Layer 8 of a small transformer language model trained on English Wikipedia (16 layers, counted from 0, width 128).
A neuron adds its activation times its output weights to the MLP's output. To switch it off is to set its activation to zero at one token and run the rest of the model.

Output weights of the MLP neurons that the questions are about. A number n stands for (n - 500) times 0.00049.
n32: 401,203,496,257,533,158,600,584,293,651,478,557,645,562,478,200,504,518,296,333,396,614,596,465,312,698,472,439,452,696,521,686,484,381,618,487,373,620,301,377,601,453,718,515,475,708,338,476,558,623,327,607,422,360,631,593,553,605,701,482,351,596,447,571,616,234,394,488,540,383,287,299,484,275,471,478,665,383,470,621,270,405,483,615,259,296,550,606,510,348,554,538,464,467,403,258,388,570,428,398,390,474,477,478,326,274,671,558,504,364,533,526,653,374,109,541,890,680,350,512,491,540,627,500,384,684,29,567
n36: 541,726,630,533,453,449,605,615,403,672,592,574,409,378,378,411,680,610,446,646,426,650,468,412,514,427,751,509,339,840,185,487,428,338,688,532,527,548,653,290,171,582,629,348,426,445,611,309,523,514,471,388,465,742,473,373,366,361,545,486,275,269,534,417,471,776,247,255,611,401,575,418,458,513,583,546,535,423,450,663,368,788,354,626,785,320,531,328,198,482,565,116,495,570,326,689,459,702,460,57,445,350,724,523,636,340,623,414,471,539,395,446,491,540,386,583,585,375,179,316,523,500,694,264,145,510,450,388
n48: 491,577,504,500,293,454,434,255,372,448,587,355,275,198,514,728,707,273,477,588,583,690,311,440,352,869,680,477,532,693,205,620,602,533,334,289,545,421,702,271,554,537,408,640,513,505,663,752,354,556,447,336,391,491,541,619,532,701,672,552,666,370,611,742,407,580,188,531,546,272,655,669,508,576,465,532,605,587,445,400,451,456,509,373,568,513,719,245,454,321,596,724,712,592,581,620,682,509,720,477,419,605,367,274,716,631,510,607,866,909,364,450,496,509,799,447,581,384,783,364,561,561,756,412,470,485,459,429
n59: 524,574,344,590,693,392,563,348,413,442,484,450,496,488,386,504,252,344,553,462,567,423,251,371,691,582,178,562,670,431,618,592,757,404,505,747,560,786,386,435,668,570,450,468,633,611,515,554,568,788,565,492,309,445,595,553,591,449,439,530,413,396,519,342,530,319,500,385,458,696,328,279,420,722,484,615,414,463,751,455,532,712,657,472,521,214,626,492,662,615,832,395,394,476,552,567,467,488,593,450,568,471,431,576,479,332,517,213,216,395,476,695,713,608,666,590,536,738,587,694,508,588,590,686,702,509,411,245
n80: 450,429,488,338,417,426,776,537,315,564,233,650,421,532,444,817,456,642,173,427,629,397,517,266,210,697,473,521,415,194,435,520,571,496,538,373,694,564,682,616,640,496,559,533,697,336,547,630,539,714,558,625,612,696,208,539,517,557,504,444,334,675,567,561,531,665,412,342,128,718,289,718,484,566,524,563,504,475,618,483,565,468,483,504,588,413,609,623,670,563,520,435,725,334,830,424,634,612,500,509,821,635,285,504,673,716,539,458,454,736,597,421,318,475,395,488,607,389,792,597,372,487,384,601,500,751,429,492
n135: 649,538,396,483,618,261,500,606,640,504,413,516,686,369,429,587,477,445,313,782,585,538,496,553,746,524,491,590,435,330,531,583,496,660,437,666,437,693,492,433,311,254,598,291,512,730,534,526,659,541,666,367,439,346,679,350,422,543,276,388,488,267,508,632,425,634,540,516,406,546,897,573,560,464,407,520,705,593,379,536,594,616,593,392,391,588,434,386,532,723,646,666,899,581,421,478,794,618,544,649,393,569,748,450,296,515,391,639,515,481,427,532,587,410,368,771,761,553,410,516,459,450,297,512,414,543,772,452
n139: 524,483,640,654,153,454,524,488,369,655,458,337,650,555,394,63,454,647,472,651,398,500,711,238,363,717,522,554,384,535,291,719,389,517,473,430,327,524,579,718,328,408,608,460,410,512,627,450,627,283,435,424,535,461,104,347,488,507,512,327,409,641,688,449,561,384,373,591,562,453,458,539,595,484,390,442,571,525,443,439,500,531,558,492,454,543,343,388,463,628,508,527,149,445,488,411,643,516,460,298,486,566,522,314,378,703,410,445,515,543,402,540,520,540,394,319,697,317,383,516,730,768,675,555,770,286,329,770
n140: 584,517,523,777,325,520,687,378,302,565,490,784,669,554,346,606,378,496,837,356,365,496,577,475,377,677,825,488,447,691,473,526,462,549,390,427,425,565,845,389,535,511,313,546,881,439,308,477,450,447,479,483,450,523,394,339,324,471,348,338,586,414,375,411,422,756,592,519,443,646,620,474,560,429,473,407,431,460,508,412,496,716,63,476,426,511,411,645,627,516,308,630,658,601,476,591,613,447,219,438,629,496,638,587,600,596,575,594,390,684,620,452,547,375,496,179,540,443,475,329,389,591,431,585,410,375,432,566
n141: 570,463,492,518,409,655,343,419,488,504,818,428,647,572,600,526,736,658,297,581,593,521,598,242,500,732,421,464,140,606,403,549,205,531,585,341,349,244,513,457,599,768,438,577,555,474,360,422,346,594,495,333,496,592,248,533,344,571,426,622,567,424,220,356,577,547,408,259,652,609,482,505,382,530,382,504,403,874,544,517,373,572,280,556,569,637,904,334,851,429,600,661,686,559,397,448,588,762,422,297,505,733,461,256,301,508,523,700,692,625,504,713,543,406,682,391,599,562,620,246,513,383,483,618,651,448,356,360
n165: 268,556,496,419,319,747,433,580,549,334,807,559,461,672,513,648,585,487,556,350,794,442,459,658,384,394,183,533,517,522,433,458,576,150,479,549,344,418,535,440,528,419,855,321,422,516,289,301,508,454,522,281,442,539,500,580,724,537,581,588,434,604,535,449,659,500,552,425,542,695,492,522,193,653,480,623,598,369,406,622,247,225,356,468,603,481,480,666,495,369,235,405,521,606,592,263,369,450,395,299,473,635,403,551,399,757,381,518,440,418,386,565,436,723,492,394,335,571,632,484,750,391,566,634,356,522,366,687
n220: 496,378,547,431,574,183,436,504,170,441,505,686,283,761,509,528,547,430,508,481,749,430,450,391,349,216,504,408,446,517,357,605,681,382,586,338,334,603,437,573,887,759,358,435,638,533,365,531,410,290,470,296,425,335,396,515,220,593,467,530,408,475,454,580,355,593,553,508,433,556,407,373,531,638,401,367,619,268,603,525,432,500,571,545,320,258,500,578,667,268,394,592,283,448,581,676,352,441,390,513,495,388,460,743,432,508,848,876,361,453,453,643,443,608,667,635,423,571,464,528,269,656,308,516,615,593,619,281
n237: 636,809,602,449,826,782,439,334,669,482,426,286,612,617,560,362,707,459,212,697,435,624,372,510,624,709,598,451,283,521,575,190,727,599,721,480,338,379,500,414,462,343,515,457,412,373,870,473,601,550,772,861,639,931,897,604,762,692,321,545,520,342,591,655,518,381,651,599,450,101,400,505,369,414,453,603,267,393,285,558,509,430,549,505,534,698,738,353,582,510,551,587,470,369,519,601,451,223,380,565,554,402,341,354,555,458,236,338,380,333,514,837,505,188,383,411,457,792,609,570,470,630,435,655,500,292,664,424
n269: 454,618,509,379,614,283,527,418,382,474,198,410,520,451,505,532,548,544,454,714,424,500,717,703,609,519,540,260,420,421,133,587,274,766,542,481,495,340,361,404,159,462,180,345,447,757,330,587,510,590,363,663,589,394,176,383,387,721,532,591,241,420,120,513,224,532,925,451,363,534,643,396,500,271,397,519,652,491,579,574,270,361,467,357,476,557,429,311,510,697,473,629,500,388,642,437,886,271,399,471,387,439,549,759,783,482,684,241,445,575,491,555,569,704,603,482,354,784,639,545,448,319,628,496,604,450,662,700
n272: 491,256,470,680,467,433,612,639,577,588,427,577,458,564,303,522,496,402,557,643,815,605,190,239,432,770,500,392,307,659,432,363,488,749,506,286,422,649,381,531,743,763,549,660,619,335,142,450,537,62,580,386,530,530,522,434,644,396,658,473,437,707,592,526,500,491,342,487,523,564,318,904,393,496,436,598,415,358,522,487,418,530,397,733,921,500,364,534,600,438,661,544,527,513,557,488,633,462,190,331,662,322,324,518,413,610,435,781,443,559,657,614,391,612,517,402,487,207,555,530,609,268,390,611,405,382,575,350
n275: 691,579,519,512,637,599,462,519,531,633,620,456,163,477,609,592,530,566,369,374,560,559,583,655,405,730,483,690,615,232,436,265,365,703,470,653,634,391,500,562,416,416,528,462,642,578,555,540,423,775,257,564,701,392,236,631,373,307,519,673,508,381,636,557,326,485,371,485,377,443,600,512,456,527,387,465,594,637,300,605,538,327,445,287,503,530,635,371,782,390,511,308,653,477,266,213,379,507,442,508,725,582,383,500,669,522,451,426,650,530,526,423,596,569,330,692,431,472,471,500,460,372,370,572,769,513,550,765
n300: 614,683,664,482,521,494,363,569,418,763,607,523,379,640,326,582,396,509,461,293,801,658,428,706,549,769,481,598,357,267,683,620,190,559,511,589,513,365,122,487,366,714,491,306,437,496,417,294,345,702,500,386,450,416,389,405,298,694,618,445,522,433,533,526,689,353,452,568,401,541,514,397,475,652,593,314,415,372,788,262,611,496,496,386,327,354,733,458,634,291,736,456,290,551,643,508,557,349,600,632,265,642,123,245,404,563,716,333,440,652,479,517,561,719,432,636,457,370,599,534,320,672,357,645,525,542,456,346

Each question names a token from some text and the token that comes next. It shows the activations a of the neurons there, in the order above. A number n stands for (n - 500) times 0.0036.

Then comes g, the gradient of the next token's log-probability with respect to the MLP's output, scaled to length 1. A neuron's effect is roughly proportional to its activation times (output weights . g). A number n stands for (n - 500) times 0.00073.

"C", then "are"
a: 499,501,557,470,499,558,517,517,469,234,503,505,461,480,500,522
g: 610,637,409,584,745,523,457,509,515,409,515,418,449,441,442,487,410,523,475,655,682,563,514,486,435,603,339,238,558,484,571,430,318,544,448,133,345,395,385,797,594,399,282,686,514,345,481,507,361,299,642,490,532,430,424,614,417,509,735,558,617,483,471,284,615,505,335,557,410,523,367,453,596,576,644,562,478,599,578,383,349,391,699,552,672,649,562,718,511,474,484,542,356,367,438,386,424,453,527,587,541,373,590,418,511,538,702,413,264,544,248,715,496,613,636,426,519,475,636,479,307,785,574,299,385,469,458,530
Which neuron, switched off, raises the next token's probability most? n135

" ch", then "o"
a: 515,487,608,479,484,497,499,482,554,479,492,512,499,446,468,505
g: 618,419,392,620,519,283,625,291,582,188,467,626,637,490,315,273,541,396,459,553,612,410,635,680,340,557,399,463,594,480,414,457,502,611,585,425,567,547,361,429,197,709,507,383,375,714,356,477,607,635,452,582,504,464,370,372,540,227,383,682,367,428,445,578,566,477,522,245,492,563,600,508,570,313,357,533,522,331,389,538,311,566,516,510,418,378,508,601,601,690,322,526,437,581,493,444,478,526,525,588,599,346,541,690,261,549,432,447,695,555,369,371,390,319,535,380,366,452,524,399,364,600,519,245,304,363,469,380
Which neuron, switched off, raises the next token's probability most? n48

" event", then " at"
a: 483,507,404,526,563,506,539,544,483,500,468,456,450,551,539,450
g: 369,566,616,748,410,407,381,615,503,572,456,396,405,349,432,515,479,644,578,394,378,372,465,528,551,417,681,572,570,346,566,643,306,537,508,508,726,645,719,395,393,582,326,440,652,590,514,433,477,581,413,695,490,421,406,457,703,557,537,594,582,158,455,449,574,784,429,564,437,494,739,497,524,351,361,543,526,584,742,421,730,429,547,657,658,569,699,431,352,587,535,347,598,458,377,758,246,552,337,434,554,556,702,446,505,369,610,432,735,452,510,457,430,444,596,399,329,586,545,575,345,449,459,633,563,569,724,479
Which neuron, switched off, lowers the next token's probability most? n140

"ed", then " north"
a: 500,503,528,536,507,482,493,492,479,463,501,389,500,470,517,510
g: 557,476,584,667,550,418,701,572,490,699,401,353,641,381,449,390,412,522,489,380,553,636,684,467,531,277,452,424,687,728,398,495,425,426,556,531,448,762,478,407,302,386,569,450,526,504,462,404,303,530,456,373,274,322,390,473,653,653,723,552,452,501,616,679,404,521,366,639,549,446,662,577,257,696,340,387,712,641,324,377,455,437,296,633,406,625,446,618,470,506,402,562,320,239,621,593,359,419,566,601,448,298,504,474,321,533,400,542,494,486,706,556,604,493,286,352,645,541,425,456,358,495,566,351,362,471,410,659
Which neuron, switched off, lowers the next token's probability most? n237

" b", then "ask"
a: 500,500,490,492,502,492,504,510,517,477,509,475,500,497,541,474
g: 455,514,676,551,637,453,380,624,458,318,504,483,590,632,430,583,684,594,619,605,333,401,585,522,548,507,378,563,609,277,567,571,500,582,563,518,467,480,336,544,648,437,502,372,508,373,360,555,503,575,612,449,414,688,422,613,513,630,457,406,247,698,364,580,439,670,553,546,580,312,391,469,579,558,800,562,455,454,639,424,641,499,438,762,650,575,224,572,471,329,667,660,591,415,392,519,773,577,532,716,402,731,442,344,528,573,572,606,484,351,754,556,382,394,536,542,615,634,419,434,777,493,556,779,355,580,643,586
Which neuron, switched off, raises the next token's probability most? n275

"ac", then "ated"
a: 521,502,515,496,507,497,506,494,412,444,479,495,481,540,480,500
g: 514,477,407,423,426,434,734,612,497,359,599,348,409,481,664,484,808,608,648,467,603,650,543,604,705,554,586,444,465,388,560,546,490,544,469,171,746,674,317,573,615,681,681,598,641,397,503,529,646,521,382,465,839,686,696,529,766,586,729,425,355,418,555,469,352,306,659,418,453,511,342,499,404,446,531,521,655,472,540,640,407,399,634,502,537,581,666,540,504,678,463,377,272,580,542,372,313,558,751,589,423,515,498,669,518,541,553,477,365,565,354,358,521,512,435,492,414,520,519,560,311,587,488,430,560,389,562,631
Which neuron, switched off, lowers the next token's probability most? n141

".\n\n", then "|"
a: 492,502,496,511,496,490,531,477,521,499,675,485,496,500,473,501
g: 826,486,481,527,379,555,290,687,476,557,451,448,282,585,585,608,691,603,416,424,394,578,612,506,601,541,504,236,509,534,407,703,503,633,593,553,689,356,626,478,453,415,383,183,673,500,647,467,554,622,276,336,450,525,744,632,672,595,366,343,478,424,434,460,428,386,390,432,623,450,555,515,393,593,512,429,444,495,563,485,544,643,382,647,637,633,407,304,429,691,463,521,272,498,542,424,593,581,633,737,542,464,318,555,354,528,547,338,422,552,351,301,502,512,456,444,340,362,396,433,305,465,441,555,440,544,701,788
Which neuron, switched off, raises the next token's probability most? n220

" the", then " United"
a: 476,497,487,497,505,504,505,517,517,437,461,526,529,517,502,488
g: 375,536,468,489,444,624,479,504,457,337,554,509,396,518,715,699,589,519,593,354,587,362,572,257,543,296,363,477,650,408,500,479,785,427,444,363,677,594,461,547,523,476,840,733,425,510,620,413,602,481,567,464,455,590,506,447,475,245,503,493,479,536,545,579,368,128,728,474,446,425,395,369,619,444,626,579,569,372,443,528,515,361,564,398,615,527,455,472,510,539,594,351,537,634,598,534,332,463,562,674,580,642,460,675,375,663,688,375,507,667,203,694,611,632,516,762,449,555,461,495,670,329,569,630,424,373,324,475
Which neuron, switched off, raises the next token's probability most? n165

" ch", then "ampionship"
a: 520,506,603,482,501,492,499,487,528,462,496,500,503,499,460,503
g: 510,663,529,412,411,452,592,472,412,619,485,350,251,393,660,564,564,509,383,501,418,451,464,480,495,530,448,339,542,474,466,599,453,446,525,540,756,475,404,364,509,659,305,570,571,428,456,610,637,657,500,442,429,659,619,363,886,613,414,431,354,587,324,475,381,314,421,302,526,248,425,506,267,424,555,460,470,522,460,158,775,512,257,494,384,304,336,424,431,450,483,541,756,429,387,393,580,757,580,415,423,378,407,516,652,542,661,430,409,597,469,536,558,559,674,495,608,544,534,594,540,276,462,711,557,681,581,503
Which neuron, switched off, lowers the next token's probability most? n48

"M", then " H"
a: 480,481,531,483,480,527,508,540,499,30,501,463,476,492,494,503
g: 270,364,409,542,389,434,514,388,515,675,435,651,547,478,363,720,696,600,377,591,465,825,602,613,711,464,593,499,400,620,554,505,319,417,514,601,646,534,315,542,549,459,449,79,355,569,465,484,336,580,380,558,677,496,641,454,466,699,512,451,661,661,400,422,488,739,667,294,372,393,589,526,440,565,304,298,375,556,513,503,613,452,400,245,475,558,628,573,547,424,506,677,485,563,434,239,503,435,519,524,454,448,361,526,556,435,662,529,603,349,708,508,503,426,362,342,448,477,497,321,460,604,414,622,657,626,534,377
Which neuron, switched off, lowers the next token's probability most? n165

" the", then " company"
a: 493,452,504,504,536,521,507,509,522,449,358,530,539,517,501,506
g: 313,437,481,544,535,682,331,423,572,232,472,447,624,607,611,262,417,488,453,735,566,358,504,673,530,663,452,500,619,394,519,490,454,595,419,292,415,699,600,608,550,628,652,675,296,624,625,605,592,504,464,570,582,461,542,463,506,548,505,354,691,586,138,701,623,456,455,451,649,479,442,409,550,471,495,508,413,568,526,636,538,459,613,623,511,551,390,277,589,390,418,589,513,706,494,602,600,401,539,498,669,347,467,273,480,697,542,340,729,373,569,318,257,621,597,400,642,519,585,432,720,373,568,247,659,422,470,554
Which neuron, switched off, lowers the next token's probability most? n220

"ust", then "e"
a: 490,491,525,507,475,511,547,610,519,500,443,540,519,400,523,495
g: 862,507,647,407,516,619,447,370,548,621,530,422,340,578,619,519,348,365,569,585,496,522,505,323,466,792,578,469,539,663,513,602,467,589,450,431,781,304,488,492,697,382,430,534,770,377,447,457,296,503,502,521,317,447,284,523,367,430,568,468,313,295,557,380,545,642,476,455,680,447,433,374,394,425,396,608,502,273,428,742,375,571,311,506,496,437,647,400,498,572,518,681,583,470,489,428,559,367,577,462,231,559,653,604,460,507,447,341,442,628,590,403,512,735,627,663,447,623,543,733,333,449,381,492,510,411,286,448
Which neuron, switched off, lowers the next token's probability most? n140

"2", then "0"
a: 439,451,545,459,321,516,530,506,520,506,481,504,469,516,523,482
g: 559,414,187,585,547,625,305,549,440,565,567,504,520,518,418,576,402,611,580,587,598,592,476,397,676,278,414,409,747,672,414,648,495,310,349,457,439,471,451,374,353,302,511,454,295,438,493,382,543,407,748,216,541,502,617,497,422,429,589,458,384,506,394,495,612,631,498,450,560,519,710,706,438,473,594,546,489,288,498,745,468,575,438,530,488,432,614,536,503,602,376,567,725,530,571,448,510,560,344,583,552,500,401,487,423,460,411,578,503,636,306,468,616,552,387,297,226,626,511,537,542,763,767,867,319,479,570,405
Which neuron, switched off, lowers the next token's probability most? n80

" company", then " ac"
a: 506,483,525,459,509,500,506,484,543,489,401,521,566,500,494,492
g: 371,349,517,441,564,532,357,451,473,614,588,724,621,509,434,481,562,632,675,711,358,231,543,489,599,438,453,248,656,441,689,533,552,435,543,442,286,344,499,461,482,574,486,604,465,581,315,446,453,703,727,510,475,401,616,451,491,486,294,499,371,306,598,583,479,571,587,458,315,404,440,505,643,368,396,392,425,479,183,235,444,745,649,421,416,457,406,365,326,326,495,460,455,484,435,551,421,491,586,551,533,399,656,502,541,448,646,588,527,424,674,548,638,415,542,470,529,444,672,447,426,300,588,385,896,398,661,274
Which neuron, switched off, raises the next token's probability most? n220

"ted", then " the"
a: 500,493,531,583,548,500,501,490,496,445,502,402,563,502,496,496
g: 244,376,389,378,383,275,581,672,351,552,448,538,533,437,404,577,510,412,449,613,604,510,491,401,612,468,494,572,102,641,402,383,377,339,543,901,426,477,304,532,360,511,534,452,637,403,471,666,452,453,589,470,351,441,314,694,559,316,467,512,544,577,770,607,573,613,465,343,608,450,456,550,472,337,489,584,643,404,510,726,575,534,441,469,351,619,440,691,596,660,438,464,530,651,573,359,667,453,537,422,463,247,321,497,570,533,408,412,405,376,597,388,514,509,322,622,702,460,505,521,448,751,446,374,476,599,475,697
Which neuron, switched off, lowers the next token's probability most? n237

"9", then "5"
a: 469,468,499,654,498,448,499,477,384,454,475,535,342,512,482,534
g: 543,382,536,306,385,394,500,574,566,421,600,522,668,494,522,503,588,555,678,607,419,242,429,277,626,545,490,670,684,415,394,359,694,537,509,403,582,573,385,486,462,455,551,541,614,640,333,509,672,721,470,388,538,523,381,473,933,500,547,692,290,294,534,358,350,657,615,529,346,461,386,434,348,550,673,399,439,368,564,421,581,454,591,353,828,499,481,457,645,450,502,272,406,576,446,626,322,514,549,440,490,524,440,659,647,777,337,475,406,529,426,594,547,495,655,325,403,482,464,484,474,280,534,675,481,534,630,386
Which neuron, switched off, lowers the next token's probability most? n59

"0", then "8"
a: 289,439,496,523,486,492,489,506,463,448,523,472,527,512,817,506
g: 618,430,269,513,703,503,567,541,420,536,717,467,348,396,779,471,601,563,540,513,583,381,402,621,504,316,465,345,357,487,429,550,244,701,596,512,429,613,382,556,486,662,372,467,524,679,680,438,257,332,570,477,592,562,544,455,410,376,562,473,474,493,364,447,461,478,483,527,607,587,574,557,481,479,500,430,536,308,486,276,755,413,601,415,437,378,401,799,333,510,628,484,553,247,526,305,371,483,273,524,582,617,339,365,441,582,237,522,298,422,649,589,670,338,456,709,438,467,437,651,676,386,266,460,436,428,470,483
Which neuron, switched off, lowers the next token's probability most? n275

"ect", then "s"
a: 407,531,501,496,461,494,486,482,570,485,515,524,503,504,523,492
g: 458,535,224,368,428,561,125,661,620,390,372,589,481,654,546,538,627,518,245,451,504,533,580,306,611,809,568,711,497,491,462,509,329,566,476,410,602,312,430,679,450,369,601,552,554,341,638,415,754,344,487,625,616,536,301,403,222,496,360,776,455,568,251,456,531,564,535,511,516,344,493,464,596,538,573,421,456,458,558,459,474,389,502,843,338,370,501,518,548,604,539,546,732,509,531,552,402,380,477,394,566,644,590,684,631,464,560,517,416,616,467,328,506,438,336,516,467,498,465,493,506,518,413,722,544,339,414,508
Which neuron, switched off, lowers the next token's probability most? n141

"ver", then "st"
a: 486,479,459,517,501,511,510,484,524,494,491,487,474,503,475,552
g: 464,641,426,519,556,507,482,483,431,355,401,432,441,410,597,364,230,485,376,478,426,340,263,458,369,442,657,389,490,312,295,497,728,436,668,541,572,682,477,552,544,519,511,547,652,510,566,393,287,407,404,508,550,577,458,504,467,403,480,623,290,389,202,250,414,411,572,228,437,417,626,251,360,491,613,327,627,480,478,437,738,388,417,390,585,565,345,643,474,446,479,470,616,442,459,788,643,415,710,141,463,405,438,464,720,338,350,528,559,488,655,534,415,469,279,516,450,540,451,461,563,579,536,614,526,515,351,549
Which neuron, switched off, raises the next token's probability most? n300

"a", then "ver"
a: 541,489,497,510,472,483,533,498,541,485,459,499,498,490,494,504
g: 353,430,376,558,523,540,426,454,527,562,488,521,513,599,611,517,432,390,193,660,545,244,537,675,526,687,452,575,530,559,352,498,351,636,511,457,742,659,684,663,353,342,459,636,537,452,410,327,589,370,625,482,521,573,371,274,531,445,418,482,522,374,564,446,533,471,477,639,596,508,572,565,319,529,474,352,461,564,700,414,359,574,524,336,657,485,420,150,357,503,509,571,594,448,422,504,634,775,371,514,550,399,440,710,653,637,329,590,408,418,849,495,392,522,428,598,656,551,632,699,362,405,541,688,737,396,474,390
Which neuron, switched off, raises the next token's probability most? n32

"al", then "ification"
a: 498,477,477,508,503,485,499,539,506,480,466,497,477,492,507,508
g: 741,644,606,562,537,520,462,568,410,610,638,498,501,535,433,554,509,453,418,614,417,186,391,351,595,580,362,601,642,466,626,544,357,575,434,728,611,479,334,562,767,515,352,355,511,585,734,475,665,119,368,370,542,434,518,582,615,610,381,563,444,550,635,595,541,627,418,326,518,664,399,675,574,336,474,465,370,538,674,411,472,568,555,485,729,564,753,282,399,366,674,510,501,605,528,469,586,492,487,648,473,424,302,757,418,324,389,620,449,543,445,592,320,436,508,484,582,361,484,547,559,255,649,665,433,506,562,391
Which neuron, switched off, raises the next token's probability most? n140

" place", then "ment"
a: 504,477,587,484,389,488,457,491,468,492,507,485,602,511,509,500
g: 366,310,535,568,572,378,405,718,432,458,682,396,408,554,506,722,564,398,418,688,661,396,298,502,469,747,408,447,610,411,543,576,717,617,496,466,517,437,526,391,557,265,322,527,558,534,508,334,497,441,523,488,621,601,449,482,532,400,402,405,493,543,244,483,527,514,558,393,368,241,656,294,675,308,500,543,542,476,594,649,252,530,772,224,388,812,446,596,426,673,546,550,520,811,399,567,552,492,427,428,578,385,652,489,440,402,616,347,429,480,713,397,698,559,471,561,620,483,521,611,522,507,356,687,512,471,551,433
Which neuron, switched off, lowers the next token's probability most? n269

"ales", then " of"
a: 448,503,551,504,506,507,507,516,510,499,501,508,560,421,505,462
g: 550,481,375,617,382,557,371,617,526,248,487,627,409,228,423,728,650,509,647,525,496,390,665,739,651,578,405,641,369,462,527,367,560,415,403,684,448,524,428,338,302,518,404,532,293,499,427,450,480,630,570,598,432,698,648,514,488,583,476,582,648,609,609,475,549,672,561,324,513,269,663,504,516,634,415,495,449,376,518,364,613,367,676,342,468,596,679,617,394,565,252,590,630,674,527,374,583,620,111,542,371,348,568,600,592,605,500,540,355,336,443,412,519,401,311,460,503,499,488,480,277,606,510,693,498,519,312,536
Which neuron, switched off, lowers the next token's probability most? n272

" head", then "qu"
a: 520,510,669,512,504,486,489,487,494,445,531,527,500,517,481,552
g: 432,573,472,426,542,478,531,428,463,513,491,646,373,541,390,619,457,635,460,526,391,571,576,461,323,570,527,388,558,433,658,399,361,428,570,547,332,371,576,376,800,680,490,574,673,740,333,517,374,948,568,356,333,604,482,447,522,710,615,572,483,347,335,503,450,307,400,414,611,477,556,685,557,474,600,431,515,482,562,299,604,390,562,474,519,460,308,94,413,362,462,479,623,288,504,460,426,473,443,359,505,413,479,416,392,669,397,589,359,442,515,418,600,453,675,603,556,514,567,424,506,413,567,435,880,438,384,312
Which neuron, switched off, lowers the next token's probability most? n48

",", then " it"
a: 500,486,510,527,476,465,500,549,494,467,625,440,531,420,513,448
g: 568,506,310,412,574,585,590,409,480,452,390,394,372,587,555,323,678,321,589,228,254,459,420,343,412,686,307,646,552,443,300,605,380,594,548,313,392,395,313,659,576,476,460,460,594,521,618,545,670,541,273,600,536,542,529,532,354,686,432,396,442,545,714,573,546,397,540,596,478,401,574,331,640,400,522,654,285,425,433,411,626,507,468,371,684,468,528,483,447,393,436,559,349,557,616,428,654,477,447,504,586,626,352,287,600,522,221,606,357,410,572,403,370,295,165,501,279,410,572,646,415,622,454,397,387,480,334,459
Which neuron, switched off, raises the next token's probability most? n237